Layer 7 of a small transformer language model trained on English Wikipedia (16 layers, counted from 0, width 128).
A neuron's activation on a vector x is SiLU(gate . x) times (in . x), where the dot is the dot product.

Input weights of the MLP neurons that the questions are about. A number n stands for n times 0.00072.
n2 gate: -73 -60 -193 187 -74 -194 93 -71 18 -187 -32 94 -105 60 98 3 -67 -41 242 -40 -30 -148 8 -101 -113 61 12 -8 -171 -81 89 15 266 -35 -123 -130 -36 68 130 -23 -105 53 -62 -162 -122 140 32 -40 -25 -19 251 38 108 249 -224 -108 134 4 -42 191 -122 -163 4 -93 -185 157 -117 -250 -139 -22 -335 -16 -172 155 -69 -20 -156 -19 74 50 -78 26 -193 4 46 0 217 -124 11 158 71 -43 -18 30 -60 -61 -57 145 -28 -148 48 12 242 7 -12 -283 26 194 -19 -76 195 -110 -63 207 -89 -94 -132 -20 -3 -49 -52 -245 -190 -39 226 3 -52 -285
n11 gate: -21 69 -159 67 31 -124 27 47 170 114 45 -36 181 22 -265 -72 -55 -111 -240 50 -4 175 -127 -103 -104 -127 124 -70 -175 110 179 -149 61 100 -226 -36 87 -164 -85 79 145 96 -4 -235 28 0 -138 -97 -194 0 -95 118 149 32 166 -77 163 -218 61 62 168 -92 302 -369 80 -79 -252 0 231 -60 -44 32 72 89 132 -42 -273 22 222 4 -193 80 155 -84 133 93 78 -27 -42 190 -193 -133 55 114 -12 97 69 -134 -65 295 -119 -224 -157 154 -225 143 95 26 -122 -27 -4 85 -5 142 166 177 295 -36 47 -56 13 123 -109 247 -78 430 141 -18
n43 gate: 149 7 -59 106 52 -149 112 86 75 235 118 0 -126 -54 -309 -164 18 -136 28 284 -165 -319 210 79 -19 150 -78 135 -133 -199 -111 37 -44 91 19 -118 119 38 118 59 -101 147 45 51 -20 193 -46 49 17 -11 -8 143 -139 -72 -172 201 -54 -197 -194 -14 -27 183 -37 -11 25 85 -172 -104 -105 71 41 88 -124 75 -44 -15 4 207 172 -118 -120 204 -89 11 189 -64 144 -179 117 39 -162 -63 -11 -59 108 214 -86 -178 51 27 61 -71 -53 43 -16 15 -101 22 -26 28 120 -53 -49 63 142 -83 -240 -53 83 127 -7 -147 -55 21 84 -122 -76 -183
n55 gate: 116 -176 -67 11 -51 -55 -110 15 -90 105 201 275 38 57 147 21 30 106 -48 -144 -133 -19 28 -144 -79 -35 8 189 -102 161 49 54 43 35 -102 -110 74 141 -157 -101 -50 -78 8 -82 36 -77 223 -82 79 210 104 -66 22 281 4 11 -129 167 -379 -55 252 -8 -212 292 -121 -12 59 -42 -50 -11 -67 133 222 122 -474 -86 -185 -140 25 205 -28 0 -16 -16 0 36 194 130 165 4 -186 -52 -49 -112 -43 -238 -51 144 -172 118 -49 139 28 125 141 -28 61 108 50 -95 -36 -36 -56 63 -119 69 -42 12 49 173 160 47 139 182 125 156 -149 -113
n82 gate: 158 -49 124 -29 124 36 132 60 -4 134 -36 -98 -184 341 -231 -42 33 37 125 40 127 137 -44 150 -26 -8 0 152 -164 -144 -30 218 -137 -3 -19 -18 -124 -96 116 -202 56 -80 62 42 108 -64 96 -15 56 -132 -16 275 47 -16 -118 261 105 -157 -34 278 -45 240 -8 19 116 165 -10 -71 3 -171 -27 -87 35 16 -42 -48 71 12 154 50 188 -3 -135 -35 -4 194 -68 120 56 45 56 280 -77 42 105 28 0 55 -198 -102 -108 199 219 86 -339 253 83 -4 34 -29 -121 78 174 -306 89 -238 -87 -71 100 -68 -109 92 111 36 -64 88 123 -67
n115 gate: 139 0 93 23 -134 -128 138 -12 -43 -96 66 4 193 -12 -193 -146 -152 43 350 15 -20 48 83 102 173 271 61 8 55 290 -27 -28 16 51 -65 -140 141 131 63 40 -26 40 41 -70 -125 25 46 -119 103 -220 -16 20 -129 50 76 113 141 -153 -68 -11 -98 -20 211 141 -90 -121 -130 -66 170 -85 -36 96 147 -33 -244 -274 -132 213 119 105 -270 97 61 28 12 22 189 41 62 123 184 -80 12 128 99 224 -52 11 -218 310 -4 16 53 255 -210 114 -149 52 28 -138 -41 193 -50 -65 52 182 -281 -148 173 -12 -251 -52 -8 -79 158 85 -212 -66
n175 gate: 69 102 -76 23 16 -11 -173 -35 -112 107 -70 0 -4 183 -154 -7 85 155 -99 -15 -4 -174 -136 -194 -94 -79 96 36 73 -138 -89 36 115 134 80 -189 162 -107 11 -55 -32 -166 158 147 -189 50 -4 65 -106 -57 245 -103 -45 131 71 248 136 190 -28 176 317 63 137 8 -189 179 18 -135 -127 -12 108 -325 101 174 -40 121 166 -219 -19 -108 158 86 176 228 192 -150 -125 -193 -142 -181 -105 -241 -50 -135 -189 55 140 26 172 -106 189 28 -166 35 -106 -121 -125 154 -189 -39 130 -179 180 0 0 -78 110 45 32 169 -35 115 146 -82 17 41 -74 -234
n184 gate: -19 -300 125 37 204 -51 59 7 -4 -61 331 -146 -23 287 -107 14 -217 -90 63 121 -260 -15 92 121 20 35 -98 -92 0 -249 79 -139 284 53 8 198 -26 -43 71 -215 97 -38 -4 -121 74 67 77 -37 14 82 32 173 80 123 -50 113 -147 26 -111 265 45 -8 43 -124 -87 -54 -149 -124 137 -64 -12 -96 -79 16 -31 16 -202 -66 22 -87 32 33 66 27 -47 192 129 188 -48 -78 -151 -102 -171 -104 -170 -220 25 26 189 14 -11 31 -165 -136 -152 -27 155 -295 23 88 35 170 -4 -4 146 -293 107 32 -115 -179 -140 124 127 -29 0 53 128 -232
n274 gate: 81 123 204 198 -20 -141 110 141 313 -44 -58 153 -87 134 54 216 8 -63 -139 154 28 -101 84 -51 44 -96 86 76 173 4 -51 12 -128 -18 -49 -19 -27 131 130 48 65 141 49 41 -133 160 -105 170 -67 -123 -37 -8 114 -204 181 -43 35 -35 -265 110 -43 108 -102 -55 230 -146 -112 -24 10 -192 -20 84 259 185 -242 -64 -27 53 146 0 124 -91 265 24 126 22 230 -213 -98 -26 59 207 380 -32 -4 47 131 35 -216 52 51 -136 95 12 -280 -49 -83 128 -28 -68 -95 -17 -366 153 185 16 211 -95 51 -4 28 61 -124 -15 84 151 -80 -238
n290 gate: 50 -27 -12 122 -72 67 -8 -54 -50 -281 156 118 -109 -50 -69 -115 131 -93 -232 23 -4 122 -259 -105 -100 -55 8 -118 -104 65 -46 -107 8 -112 -56 153 64 -126 -44 39 77 -40 61 -26 22 -63 99 38 -18 -16 37 95 -93 -143 122 54 101 30 118 105 -4 28 -52 -120 -82 -394 -199 19 89 92 12 201 -166 -201 115 -275 -158 -20 80 7 -336 178 256 148 176 -44 -97 -105 -65 155 -116 -203 -122 269 -160 63 18 -98 48 0 81 -32 105 97 -30 -217 191 -102 -63 -88 -85 -134 0 245 150 -27 -192 302 146 -157 167 -183 -63 93 -37 172 136 226
n296 gate: -4 120 111 -117 -12 64 131 41 29 11 173 -179 -78 -112 16 -111 41 93 -325 62 -11 129 -122 -130 22 -4 -27 11 4 -220 -155 163 -189 118 -165 -49 76 -46 -31 -53 40 -159 -81 -133 -354 139 -139 106 -17 -66 -121 -49 -122 79 15 -11 100 -131 -166 -79 129 -227 -112 -141 59 168 -85 -52 -30 70 34 -8 89 50 -251 -100 -18 -65 -46 136 -47 145 -119 -142 111 147 -26 224 129 -56 -37 -209 110 -23 202 249 240 184 42 25 -89 35 -85 -108 41 -343 86 94 -110 -12 85 -66 -262 25 49 41 150 117 7 45 -74 263 -98 -136 32 110 -130 20
n311 gate: -24 89 250 10 11 14 22 -80 -104 -72 26 22 -81 -7 -158 -65 122 -102 -252 27 -91 -75 130 4 67 -147 -120 -46 154 52 -217 -83 64 53 -7 221 -68 -87 -195 -158 -17 68 -183 -66 -26 -46 49 -48 -106 59 -137 93 -109 182 7 -35 -56 -234 39 -85 -115 -333 -248 -109 292 -58 -42 137 12 -73 54 -86 7 -161 -126 -318 -119 -36 -142 -166 -162 137 80 -123 -83 232 169 80 -14 80 74 -31 -31 36 112 -8 3 103 30 -133 59 -18 -95 -35 58 -142 -60 172 -114 102 -73 210 -93 -31 72 -96 71 -41 78 185 -4 104 79 -37 165 64 101 -74
n2 in: -68 -77 168 163 -69 -112 3 -56 164 -17 39 45 -27 7 222 -111 66 -17 143 116 96 -64 7 126 -117 27 75 34 -145 -151 10 -41 -165 -43 -188 0 -161 -161 131 -71 137 -179 -21 88 -112 38 82 72 106 -17 45 7 285 7 3 109 -80 162 -101 -160 -58 -74 -134 195 158 153 67 139 -82 -102 -130 98 -132 14 210 68 10 -54 85 -230 97 -21 -86 -7 -113 31 3 -76 -56 -43 33 -154 -222 -108 165 204 -101 10 38 -78 -132 90 -42 70 -181 -127 -183 -196 27 -16 10 49 14 -61 22 -287 50 -21 34 17 73 136 -34 -61 -113 101 0 -35
n11 in: 265 136 -26 -100 196 -70 -15 174 288 -308 96 107 157 0 -152 0 -90 218 -57 -53 -29 -137 -42 113 97 -104 207 -48 11 29 47 -85 -15 139 -116 -92 -81 -24 -68 108 -39 -45 61 -62 177 106 66 200 -178 72 107 -178 0 -12 182 116 171 -228 152 -126 -20 -41 -177 33 109 -116 -157 -116 161 -159 -11 139 -19 -8 -123 172 0 19 36 56 99 -219 94 -116 49 3 161 64 -223 -130 44 18 -64 -26 31 98 -24 92 -120 17 -90 15 122 -196 28 -113 -84 -18 -196 187 -133 46 -81 14 -72 11 -52 -157 154 -62 47 190 7 73 19 -86 -216 -243
n43 in: 23 112 80 63 -84 78 24 -74 -97 -24 -103 -46 14 -54 0 -31 -87 131 43 92 -30 -103 -68 54 -113 -65 17 82 10 10 214 -210 41 -9 -31 47 -101 -45 -16 7 -119 -17 -25 206 47 126 -140 66 88 109 -85 -148 49 -153 -24 -131 -84 95 86 94 278 192 118 -161 98 111 179 -238 137 -13 312 78 -35 161 138 -134 -164 -93 -47 6 32 161 87 21 73 -114 -20 -101 -110 58 10 117 -50 -31 25 76 -6 -62 130 101 -43 154 158 -7 -140 136 -78 48 140 -21 -270 -116 -82 -236 100 115 41 258 -43 173 -225 107 51 3 107 26 175 -110
n55 in: 92 132 -167 -285 -172 63 -64 151 -27 113 99 -217 -28 -62 18 77 -89 34 0 -17 -124 42 -15 118 -12 169 -21 -119 79 123 -41 102 -116 -32 -132 23 -74 23 -39 -81 9 145 -68 -140 -26 81 -4 58 243 7 4 -4 213 -73 11 -34 366 71 46 -140 256 -77 -197 110 37 -21 -136 62 171 31 242 4 -61 50 -236 82 96 184 -139 -20 4 -134 -253 -86 86 55 -21 -61 17 -15 -104 -60 -61 -144 81 56 -89 171 196 94 103 -50 -61 -41 -196 -7 48 84 14 151 -130 -47 -113 -121 -128 38 157 -171 19 -112 -31 -14 -32 -162 -26 24 165 139
n82 in: 210 0 -115 25 33 104 122 231 9 -169 -17 -83 3 -128 130 50 13 105 34 -208 -127 0 -84 -207 -5 -159 89 -42 146 -44 -111 -163 97 -143 33 -51 25 255 6 13 66 65 -63 45 -18 103 170 28 75 -56 104 -111 9 -131 -246 -82 -258 137 16 -261 -114 -29 13 232 118 -144 73 29 -87 44 -3 71 189 -33 -13 86 0 13 -73 -86 126 -11 -7 43 39 -117 13 59 -85 -103 -10 22 -69 -32 131 -223 91 -155 87 78 44 -23 27 150 69 -46 -233 -107 74 -27 -120 -10 -27 -111 -55 122 -10 -40 3 58 115 -166 -62 -73 -74 11 101 71
n115 in: 20 -101 28 -210 -93 -60 71 -144 -44 -4 -88 192 21 -14 7 109 171 -144 -173 -47 17 25 -37 -131 74 0 107 -116 48 -48 -62 -21 -151 16 160 298 208 -62 -68 -134 -63 67 108 -117 164 62 7 41 -165 43 62 -25 23 36 67 -45 -110 196 4 57 -60 130 64 -24 -49 -103 130 110 -70 215 242 18 83 -43 -71 271 141 -4 3 53 -101 31 -214 -68 7 13 -118 -54 72 -176 41 -57 -64 -123 13 -130 -112 141 182 -104 247 32 22 -169 226 25 -125 4 -35 -59 162 58 33 -50 187 219 -28 36 -140 -87 72 -74 -95 20 70 -36 311 -270
n175 in: 170 56 -11 190 61 -70 171 69 -178 -4 -40 -170 132 -277 14 -61 130 -206 64 -40 -72 113 -11 -83 86 -137 150 214 -227 34 21 21 -4 81 -82 142 -214 -108 6 14 -74 -14 -4 -42 255 -84 100 44 -91 133 -229 -166 40 149 35 -199 -38 54 -63 -77 -45 -91 111 -107 -88 46 35 107 134 -75 163 -4 -76 161 71 -115 21 -39 60 90 -133 -49 32 -32 18 81 319 -68 -17 -161 -83 90 -105 42 -39 104 -43 3 -59 146 -182 47 32 93 0 -90 -87 147 -70 129 -277 170 -18 148 -151 247 147 142 35 52 -7 32 14 -93 -26 42 165 0
n184 in: -34 63 165 58 7 30 202 -45 90 -53 -218 120 -101 122 -164 6 145 135 92 170 -160 14 192 -143 -199 46 -43 96 267 179 52 46 142 -166 -169 -43 34 76 43 -67 40 -135 -29 10 23 -88 22 123 -16 65 92 157 -40 -26 39 -139 -24 -99 -163 -30 49 -241 -76 -150 40 64 -35 -3 -142 -155 43 89 80 36 78 124 66 214 17 -221 168 99 -180 -22 -101 33 -108 -22 152 23 -14 7 339 -107 -20 41 -192 -180 79 -118 35 203 -98 -150 -27 40 -45 184 -18 -16 127 44 136 44 -161 -42 -208 29 -48 -67 28 -196 135 13 -130 -85 -63 -151
n274 in: 35 163 37 -190 145 -35 -134 7 21 223 125 0 -169 -111 -312 23 -132 143 -120 -108 240 -59 34 169 -167 4 -67 117 -68 -7 -310 44 -33 -238 -118 -61 -209 17 -51 66 130 -26 64 78 23 -9 169 63 128 -11 60 180 42 -102 91 -172 54 53 69 62 -4 -11 -45 -11 38 22 -96 -132 -29 -53 -177 53 45 127 136 -73 53 107 100 117 71 130 22 -163 33 -95 -198 26 170 249 -333 -101 -39 29 195 -54 150 164 30 44 -61 -94 -172 -100 -94 -127 -25 -175 175 42 -157 -113 -68 -66 77 174 44 -121 -96 15 32 -7 216 -169 -65 -47 34 -49
n290 in: 124 55 -120 -17 -142 135 4 54 -41 -119 116 -68 -58 -117 -133 -245 -51 157 -77 -167 239 10 -62 178 62 105 -60 -115 215 -61 -105 -133 -80 -10 88 0 -153 -55 32 181 -48 -105 7 -6 -109 -14 -139 -97 23 232 -50 -91 13 -80 28 55 14 90 -24 -49 0 233 113 -133 -191 -42 -41 -137 -76 78 -18 -145 -32 -39 -7 48 252 67 73 -141 -197 -160 -99 0 -18 -71 -312 -64 -112 100 -205 -96 -13 238 -119 -55 -42 -100 113 -116 95 -96 118 113 -30 28 -65 -35 3 -99 21 -97 -191 77 -54 -190 -66 4 236 -121 -27 -67 14 43 120 -48 58 254
n296 in: 193 -94 -55 -144 -76 0 244 17 125 -149 -7 66 -60 133 49 -9 -36 -89 -26 -126 56 190 35 -226 135 -7 -131 57 192 39 -102 14 7 -62 -31 -206 -10 -35 66 112 -74 105 -118 85 -31 -30 -82 127 94 21 84 -37 -112 232 71 89 -120 224 -3 90 18 -179 -62 50 -285 -34 -171 -146 -65 99 -62 -187 -45 41 -20 68 218 85 -107 -10 -17 0 3 -96 134 -41 -127 48 66 43 -17 90 52 -58 -178 -187 25 68 72 31 -182 -3 -52 126 -287 7 107 91 -68 -3 -28 -10 -18 -16 -36 0 286 -108 -236 148 37 72 -88 169 28 49 81 77
n311 in: 134 0 -65 -147 -7 -52 66 -104 -60 142 269 66 -51 29 156 74 -50 -3 -181 68 -181 -171 77 -54 -47 -16 167 -3 57 -56 -25 3 -71 -41 3 57 55 214 21 26 -26 126 73 -266 -36 46 -14 -236 -164 162 -120 42 -67 174 -155 -95 -127 136 -65 -64 90 65 145 193 -39 195 70 -85 -28 53 88 -7 -162 -191 136 -31 3 195 10 18 13 25 23 -3 -65 -63 -150 -221 147 -31 0 108 -100 -39 98 -89 18 -25 18 75 126 132 83 105 -17 -181 -76 -3 213 -97 -89 -3 60 -105 -128 6 -141 30 41 -83 25 39 -103 143 -155 105 -10 87

Each question shows a token from some text and the vector x that enters the MLP there. A number n stands for n times 0.0096.

" July": -29 2 60 -197 -161 -132 -89 -23 -94 -76 -140 -59 -125 4 38 -98 -25 -94 -29 9 -28 -52 156 -8 -126 30 48 -5 -10 32 -62 174 -19 -42 -30 -21 -74 -27 25 46 -104 157 10 -54 -95 -103 38 -84 -51 41 -85 -115 88 46 -61 -43 145 165 -78 -134 -94 28 32 -43 20 -112 -65 -13 -218 -2 119 -24 -63 -97 138 10 -9 -103 139 26 -2 -154 -17 -79 -81 23 54 34 31 -71 -138 143 -47 135 -47 55 -158 -153 52 -79 -185 45 25 56 -32 -35 77 16 -3 85 -13 -71 -7 -99 -251 -90 -7 -65 -27 29 141 -26 -8 82 81 -52 98 14
Which two neurons fire most, strongest first? n2, n11

"b": -33 77 116 53 -82 -54 62 35 168 370 60 -58 -220 -54 76 -26 -13 -18 -66 -39 233 -41 226 171 111 17 -27 -42 7 255 -58 -6 1 -125 -71 -115 25 -19 -143 56 -26 -45 160 26 -90 -56 -146 -23 112 62 101 116 -28 50 -36 93 -158 -18 -77 -82 -104 145 33 -24 3 -206 11 -55 -183 -51 -64 -3 -88 61 23 145 -13 -36 -130 -60 -66 -98 -39 -41 78 242 -122 123 154 73 27 61 -180 36 22 120 55 -23 30 -32 -41 -34 118 -100 39 -75 -42 -78 -86 145 -11 57 37 39 -67 -117 -64 236 2 95 -80 -123 112 -55 -61 -85 8 -64
The neuron with the highest activation: n175

"\n": 76 -71 28 20 87 3 -74 27 -81 93 -81 -67 -57 39 10 66 -152 -150 -50 -78 -79 18 -55 52 171 46 21 131 -6 16 19 -238 -90 -33 83 70 -29 18 42 -183 144 -72 -70 -118 7 74 -86 17 -177 193 -91 -17 -77 215 54 -172 -161 -34 -2 -17 13 -25 66 -15 104 95 8 140 63 39 -109 37 37 -123 163 64 115 -145 96 9 78 29 -33 -76 -43 199 -70 -5 -13 -32 82 70 56 47 -73 -60 -81 66 -65 -143 74 81 -65 -85 40 5 43 118 40 328 52 -108 -1 43 -4 94 -132 97 114 52 14 23 54 -66 -62 -89 -168 25
The neuron with the highest activation: n311

"L": 36 47 75 -105 198 -35 -110 92 -97 78 -51 15 132 -15 58 -100 -81 105 67 0 -84 -35 -77 -21 18 96 170 77 134 -86 -23 -185 87 -1 26 -62 172 -14 132 -74 -20 9 -83 -3 33 7 128 83 11 -40 57 113 -58 116 112 -139 -4 62 -194 -76 -29 -36 253 -84 -40 -117 -50 -244 81 164 31 77 -111 -67 91 43 136 105 55 76 3 -208 80 158 -142 88 89 170 -69 78 74 78 -100 -183 72 -80 -89 -127 204 52 5 -142 -13 -136 64 84 -162 -12 -20 110 72 5 88 -47 -135 -22 1 34 -44 75 125 -78 -183 40 -19 -36 217 41
The neuron with the highest activation: n184

" ": 35 13 -61 13 51 -27 -26 16 -81 -10 -53 65 89 -79 11 5 -56 40 12 -12 48 31 -7 75 47 4 -64 45 -10 -6 -24 7 20 -65 23 -237 54 -11 118 -26 240 46 -14 -74 66 -309 -43 80 -68 84 -69 -30 -51 128 -32 -19 -79 26 -102 -31 5 118 5 -3 31 -27 -30 120 -29 49 -75 26 -94 31 167 25 22 5 -116 -9 -29 -77 -55 -39 -85 103 -81 -101 -145 -2 -218 -17 36 54 28 -25 44 43 42 -65 44 37 -67 -25 -6 60 19 -53 33 127 18 48 8 35 -78 -10 -23 151 -84 74 -53 -67 -5 -164 41 -44 -13 28
The neuron with the highest activation: n11

"it": 115 -64 -22 -113 173 50 -158 131 -100 144 62 119 32 23 14 60 -100 15 -77 -89 63 -186 -64 -10 -130 -253 -105 -54 -63 -99 -42 81 125 -55 236 146 -35 38 -225 41 6 127 -78 86 -23 -59 134 175 35 38 9 -27 5 -102 -53 5 -191 -93 -37 -11 -145 -23 -79 -16 99 -94 56 -61 -90 -131 91 -199 -196 -5 -97 55 -65 48 46 108 -40 -38 33 -216 -122 -134 18 -208 -102 78 -52 81 -140 26 64 76 -116 -115 71 -37 -138 79 -125 -103 -191 -64 -91 -73 -14 141 227 -91 5 12 -71 78 -30 -38 70 -19 36 51 -88 51 108 -113 -104 -53
The most active neuron and its activation: n311, at about 0.27

" P": 18 30 -11 -98 -43 -103 107 31 39 -78 63 26 100 -38 57 -53 -35 77 -108 -76 67 -75 -19 147 -48 -97 -13 28 -10 124 32 150 106 117 26 -14 80 -209 -65 -56 143 57 -12 -22 -161 94 82 -23 71 -2 -39 50 -85 -43 -127 -27 61 133 181 -139 9 -58 -68 -61 155 47 50 -46 -31 120 -71 -60 -44 -19 25 -184 -77 2 -75 -29 83 -36 -92 63 -173 -35 -115 -20 -115 -11 -42 52 -4 69 -173 12 -15 114 17 -9 -37 20 -26 -40 8 -25 -45 51 19 209 22 28 -53 51 -245 -86 -2 26 5 -5 132 58 -30 -107 -33 -40 -128 12
The most active neuron and its activation: n115, at about 0.36

" L": -10 -38 34 -131 29 -98 3 26 82 61 -27 -9 171 37 78 -48 -74 93 75 108 78 54 70 160 3 85 42 -36 -25 -15 -42 -142 40 -29 -73 -18 26 -71 -77 -22 181 87 -134 -26 11 -28 -9 51 94 23 -61 142 -214 -4 136 -101 47 -27 81 -85 118 -38 17 -5 72 -21 -39 -65 121 190 -2 -42 95 55 96 -22 33 94 64 -46 -148 -4 -19 -6 108 62 -123 48 -75 -204 88 148 -75 -138 -10 -43 -130 -53 16 -8 -36 -64 -91 18 73 190 -14 45 -83 109 84 -31 -38 60 -249 -236 7 24 -9 58 190 -46 46 108 -74 -18 -89 104
The most active neuron and its activation: n11, at about 0.3

" E": -20 17 153 -215 34 17 84 -81 -123 -37 -24 -18 43 -23 92 -19 55 -85 45 37 -7 85 12 101 -86 7 79 96 41 -63 -25 -82 34 -26 -66 104 -58 -133 36 18 216 -3 -86 5 -84 -12 -112 -94 28 116 95 60 -8 -25 -122 -119 -14 -41 133 15 5 -2 74 -10 83 -25 46 36 13 30 -49 142 -82 93 81 -42 -43 57 201 43 29 64 80 139 -7 32 -139 -29 -210 -94 34 -120 -23 -97 -144 32 23 -29 -18 -30 1 4 52 -188 51 72 -40 -87 20 143 65 112 1 45 -249 12 39 167 -30 -3 -4 -57 -33 -74 26 -8 54 10
The neuron with the highest activation: n184

" Car": 62 29 2 -99 46 -80 -18 27 -7 76 72 28 -142 -28 -21 -47 -143 -21 126 81 132 -85 16 18 -198 25 -42 169 35 -21 -128 90 58 -68 -152 61 -179 -75 17 72 177 47 -140 -70 -44 89 -102 -171 55 41 -85 15 -54 -70 -45 -195 37 35 33 -93 131 77 -24 165 0 -13 83 -3 60 166 214 -135 -81 31 13 -88 -50 -4 -15 -61 1 -153 -28 82 55 -25 -39 28 -87 34 -45 46 -168 -46 -6 -37 -35 -1 -76 200 103 152 5 -55 32 -63 44 25 85 37 -23 -44 -15 -137 -206 138 -20 151 -29 -78 124 -47 -76 -33 -50 -13 178 -73
The neuron with the highest activation: n55

" A": -50 -2 45 -90 120 3 -27 148 -144 -82 16 80 90 -63 167 -52 -51 -68 44 192 -35 190 49 143 -67 -38 -54 -27 79 1 100 -38 59 -42 -52 19 -17 -115 -15 -78 82 21 5 41 -134 40 -70 -83 71 -61 10 -75 -123 -20 -155 -10 22 4 68 -89 80 115 -15 -15 26 110 135 21 -16 17 -133 -62 -62 63 58 69 -43 49 254 -48 27 88 16 -1 84 60 -76 83 -93 14 -5 32 -191 111 -157 27 -107 -109 88 -196 46 30 7 -6 49 40 -13 54 22 61 128 -15 22 44 -256 -77 -15 27 23 2 164 -80 -82 -31 -52 74 -53 -12
Which two neurons fire most, strongest first? n2, n274

" Sea": -33 44 -35 -140 -44 105 -33 8 -34 225 61 -14 -173 -50 -143 -48 108 24 18 -54 94 44 150 35 -230 97 -87 37 35 131 145 86 -35 -99 -148 -139 -7 -14 -118 52 75 68 -62 -205 147 29 81 -142 23 31 -91 58 -190 -25 29 4 2 42 60 -159 162 -3 130 73 64 -200 28 37 59 8 103 -96 -24 -100 301 -40 52 12 -21 -74 118 30 -40 -133 -72 -40 -20 -61 -111 -56 40 -4 -46 191 40 -23 -101 -68 9 -54 -22 91 45 -111 43 -192 110 -19 -90 135 4 -93 -93 10 -172 2 -2 110 25 113 -42 22 14 61 27 -48 -38 -38
The three highest activations, in order: n311, n290, n115

"|": 12 -19 45 -4 53 -92 19 16 -184 33 51 40 36 -32 12 115 -122 94 -45 43 135 -5 -15 -43 68 161 -14 -127 36 -241 5 -82 -6 -129 41 -111 -28 -34 -30 -47 1 31 -11 -11 -6 269 -91 -68 59 45 -10 -7 -6 -19 -66 -68 -101 84 30 28 4 -6 -26 29 90 -84 -168 -18 -39 -77 31 7 -83 47 35 40 65 -29 160 -34 -80 -42 -47 -17 -92 81 51 -143 50 20 -80 -37 -46 19 -78 0 -41 -232 -187 -89 -25 3 136 -51 -1 -75 17 46 -71 202 38 6 30 92 -78 20 -122 29 -219 -52 -43 49 39 -68 64 33 -38 -29
The most active neuron and its activation: n2, at about 0.29

"s": 67 79 39 -11 19 -28 -173 -32 -13 109 -45 102 35 83 105 141 -103 89 56 -86 45 164 16 17 -29 -63 -2 69 3 65 127 79 25 -16 74 -93 -49 -23 54 -57 26 12 -130 229 140 -68 57 95 -64 136 68 173 -100 -105 48 -24 -23 -48 116 -42 84 60 -57 11 1 92 90 86 -9 -6 67 -33 -114 69 60 -7 -67 86 -14 -118 136 50 137 26 40 18 -104 149 -19 -109 -69 92 11 132 -100 75 51 -102 146 -24 23 70 -50 12 -101 146 199 86 57 182 120 -35 30 -17 -192 47 -64 -174 0 -106 95 128 90 57 -122 -71 -18 71
The most active neuron and its activation: n115, at about 0.35

"ive": -42 61 145 115 187 50 -6 47 116 61 142 -56 70 -45 23 -25 149 76 -29 -103 -93 -175 50 -71 43 45 -13 10 -9 71 -34 179 55 -14 74 -48 -200 -29 113 112 -39 26 -14 -69 24 -73 59 -6 -48 -44 82 23 -4 55 -166 26 -71 -34 36 107 52 30 62 -49 275 111 13 89 -219 44 -150 -26 -326 -35 -37 162 -6 248 258 36 -58 -54 13 82 -75 167 12 -133 -6 39 59 65 -57 -30 136 -127 25 76 -65 152 39 130 58 -197 -92 -187 -25 206 -1 84 44 9 -182 23 -79 -21 52 132 -5 39 207 -23 -58 23 81 -51 33 -48
The most active neuron and its activation: n2, at about 1.7

"ve": -71 -209 -45 -119 -73 40 -62 86 122 47 -170 62 -180 119 179 -4 72 -32 48 -49 -70 -132 16 87 -124 125 -150 30 12 51 -41 -166 -1 -103 120 -58 -244 39 20 101 -7 -37 52 -62 -11 40 -30 -74 49 -57 188 0 1 50 -61 36 139 93 -2 -21 1 82 76 94 90 -34 172 -59 4 76 -314 8 -155 -180 -119 -112 16 245 -9 -41 5 -142 -154 91 -29 -128 -25 65 -3 -92 -44 -74 12 -5 69 179 20 -26 102 -4 -28 6 194 -21 -56 119 28 91 8 68 -133 61 8 85 -120 191 -81 34 161 -89 -71 100 84 120 62 -173 -98 43
The neuron with the highest activation: n2

"l": 72 111 87 31 -162 -59 -171 94 1 -205 -38 145 94 90 14 49 -6 71 -16 31 216 153 153 -46 74 47 76 -20 7 -5 19 105 -156 20 92 -32 119 1 131 51 74 -24 -212 -59 -168 -8 6 94 165 111 -28 229 -55 49 159 -29 -106 -66 -55 -63 -113 -157 100 16 -26 -102 -43 -86 -32 -117 -3 -7 73 92 200 7 -126 150 93 104 -83 53 94 114 -28 42 -153 -39 120 55 97 -68 -175 -14 0 -77 -92 -94 129 -123 2 -51 -61 -75 69 106 34 -97 84 51 18 65 -322 -26 -177 -130 67 74 -61 131 61 -70 42 -48 83 -39 -118 17
The three highest activations, in order: n175, n290, n274

" |": 5 -11 -50 15 31 -108 -91 -37 -54 25 34 32 80 -35 129 30 60 46 -31 -16 33 -6 -48 97 135 -43 -43 -131 -69 -30 29 -119 57 -39 24 -76 17 188 77 -3 -189 -28 -116 19 48 264 -34 32 80 -27 109 -26 -30 -15 10 -105 -45 30 31 -114 41 41 30 48 -6 79 -82 -30 -6 -28 16 106 -37 -34 83 32 30 51 134 34 -76 -83 -21 -95 14 27 -14 -64 -26 66 -27 46 -110 21 -79 27 72 -154 -140 61 -24 -137 -47 -90 -28 26 -32 67 27 232 54 -3 92 -105 -19 40 -56 -6 -270 -25 142 32 -6 -82 -12 -1 -22 -13
The most active neuron and its activation: n184, at about 0.14

"ar": 86 -73 14 -32 -59 -4 49 183 41 -95 25 -83 166 -93 -21 40 -64 -234 -116 -105 134 145 49 -51 9 67 -147 -68 93 55 166 -136 134 -134 -107 63 -184 123 -162 14 100 95 2 94 -20 44 -163 -82 18 70 -43 92 47 24 32 -157 11 115 148 -11 40 38 -5 -139 -42 72 -42 -2 131 29 59 -37 49 15 45 -35 -13 14 114 -134 -35 -256 -41 32 35 2 74 113 -124 64 58 -31 -12 61 38 28 55 -52 156 90 152 79 -76 53 -123 -47 -72 102 67 3 -49 121 -115 -196 -178 46 67 135 -41 109 81 67 -78 -112 -14 79 58 -32
The neuron with the highest activation: n2

"im": 22 90 29 -69 43 29 100 -46 -28 100 -60 52 -117 -169 -156 76 -104 16 89 2 55 101 -121 87 -237 14 67 60 59 -101 45 -27 -156 -156 1 -27 -178 47 -7 185 68 5 -68 31 7 163 35 7 -91 -41 -105 188 -56 98 -215 147 -3 91 -35 -74 -34 -57 49 -14 -93 93 19 -14 26 -92 120 -93 -47 -148 71 137 110 5 36 -263 -17 -125 -107 -53 -49 140 -135 27 134 204 59 -58 -232 110 38 -119 -9 -203 22 16 101 -85 54 4 -126 58 26 -134 142 38 -92 -38 132 -17 -68 156 110 50 -71 19 -127 -13 -5 74 122 -68 -77 11
The neuron with the highest activation: n82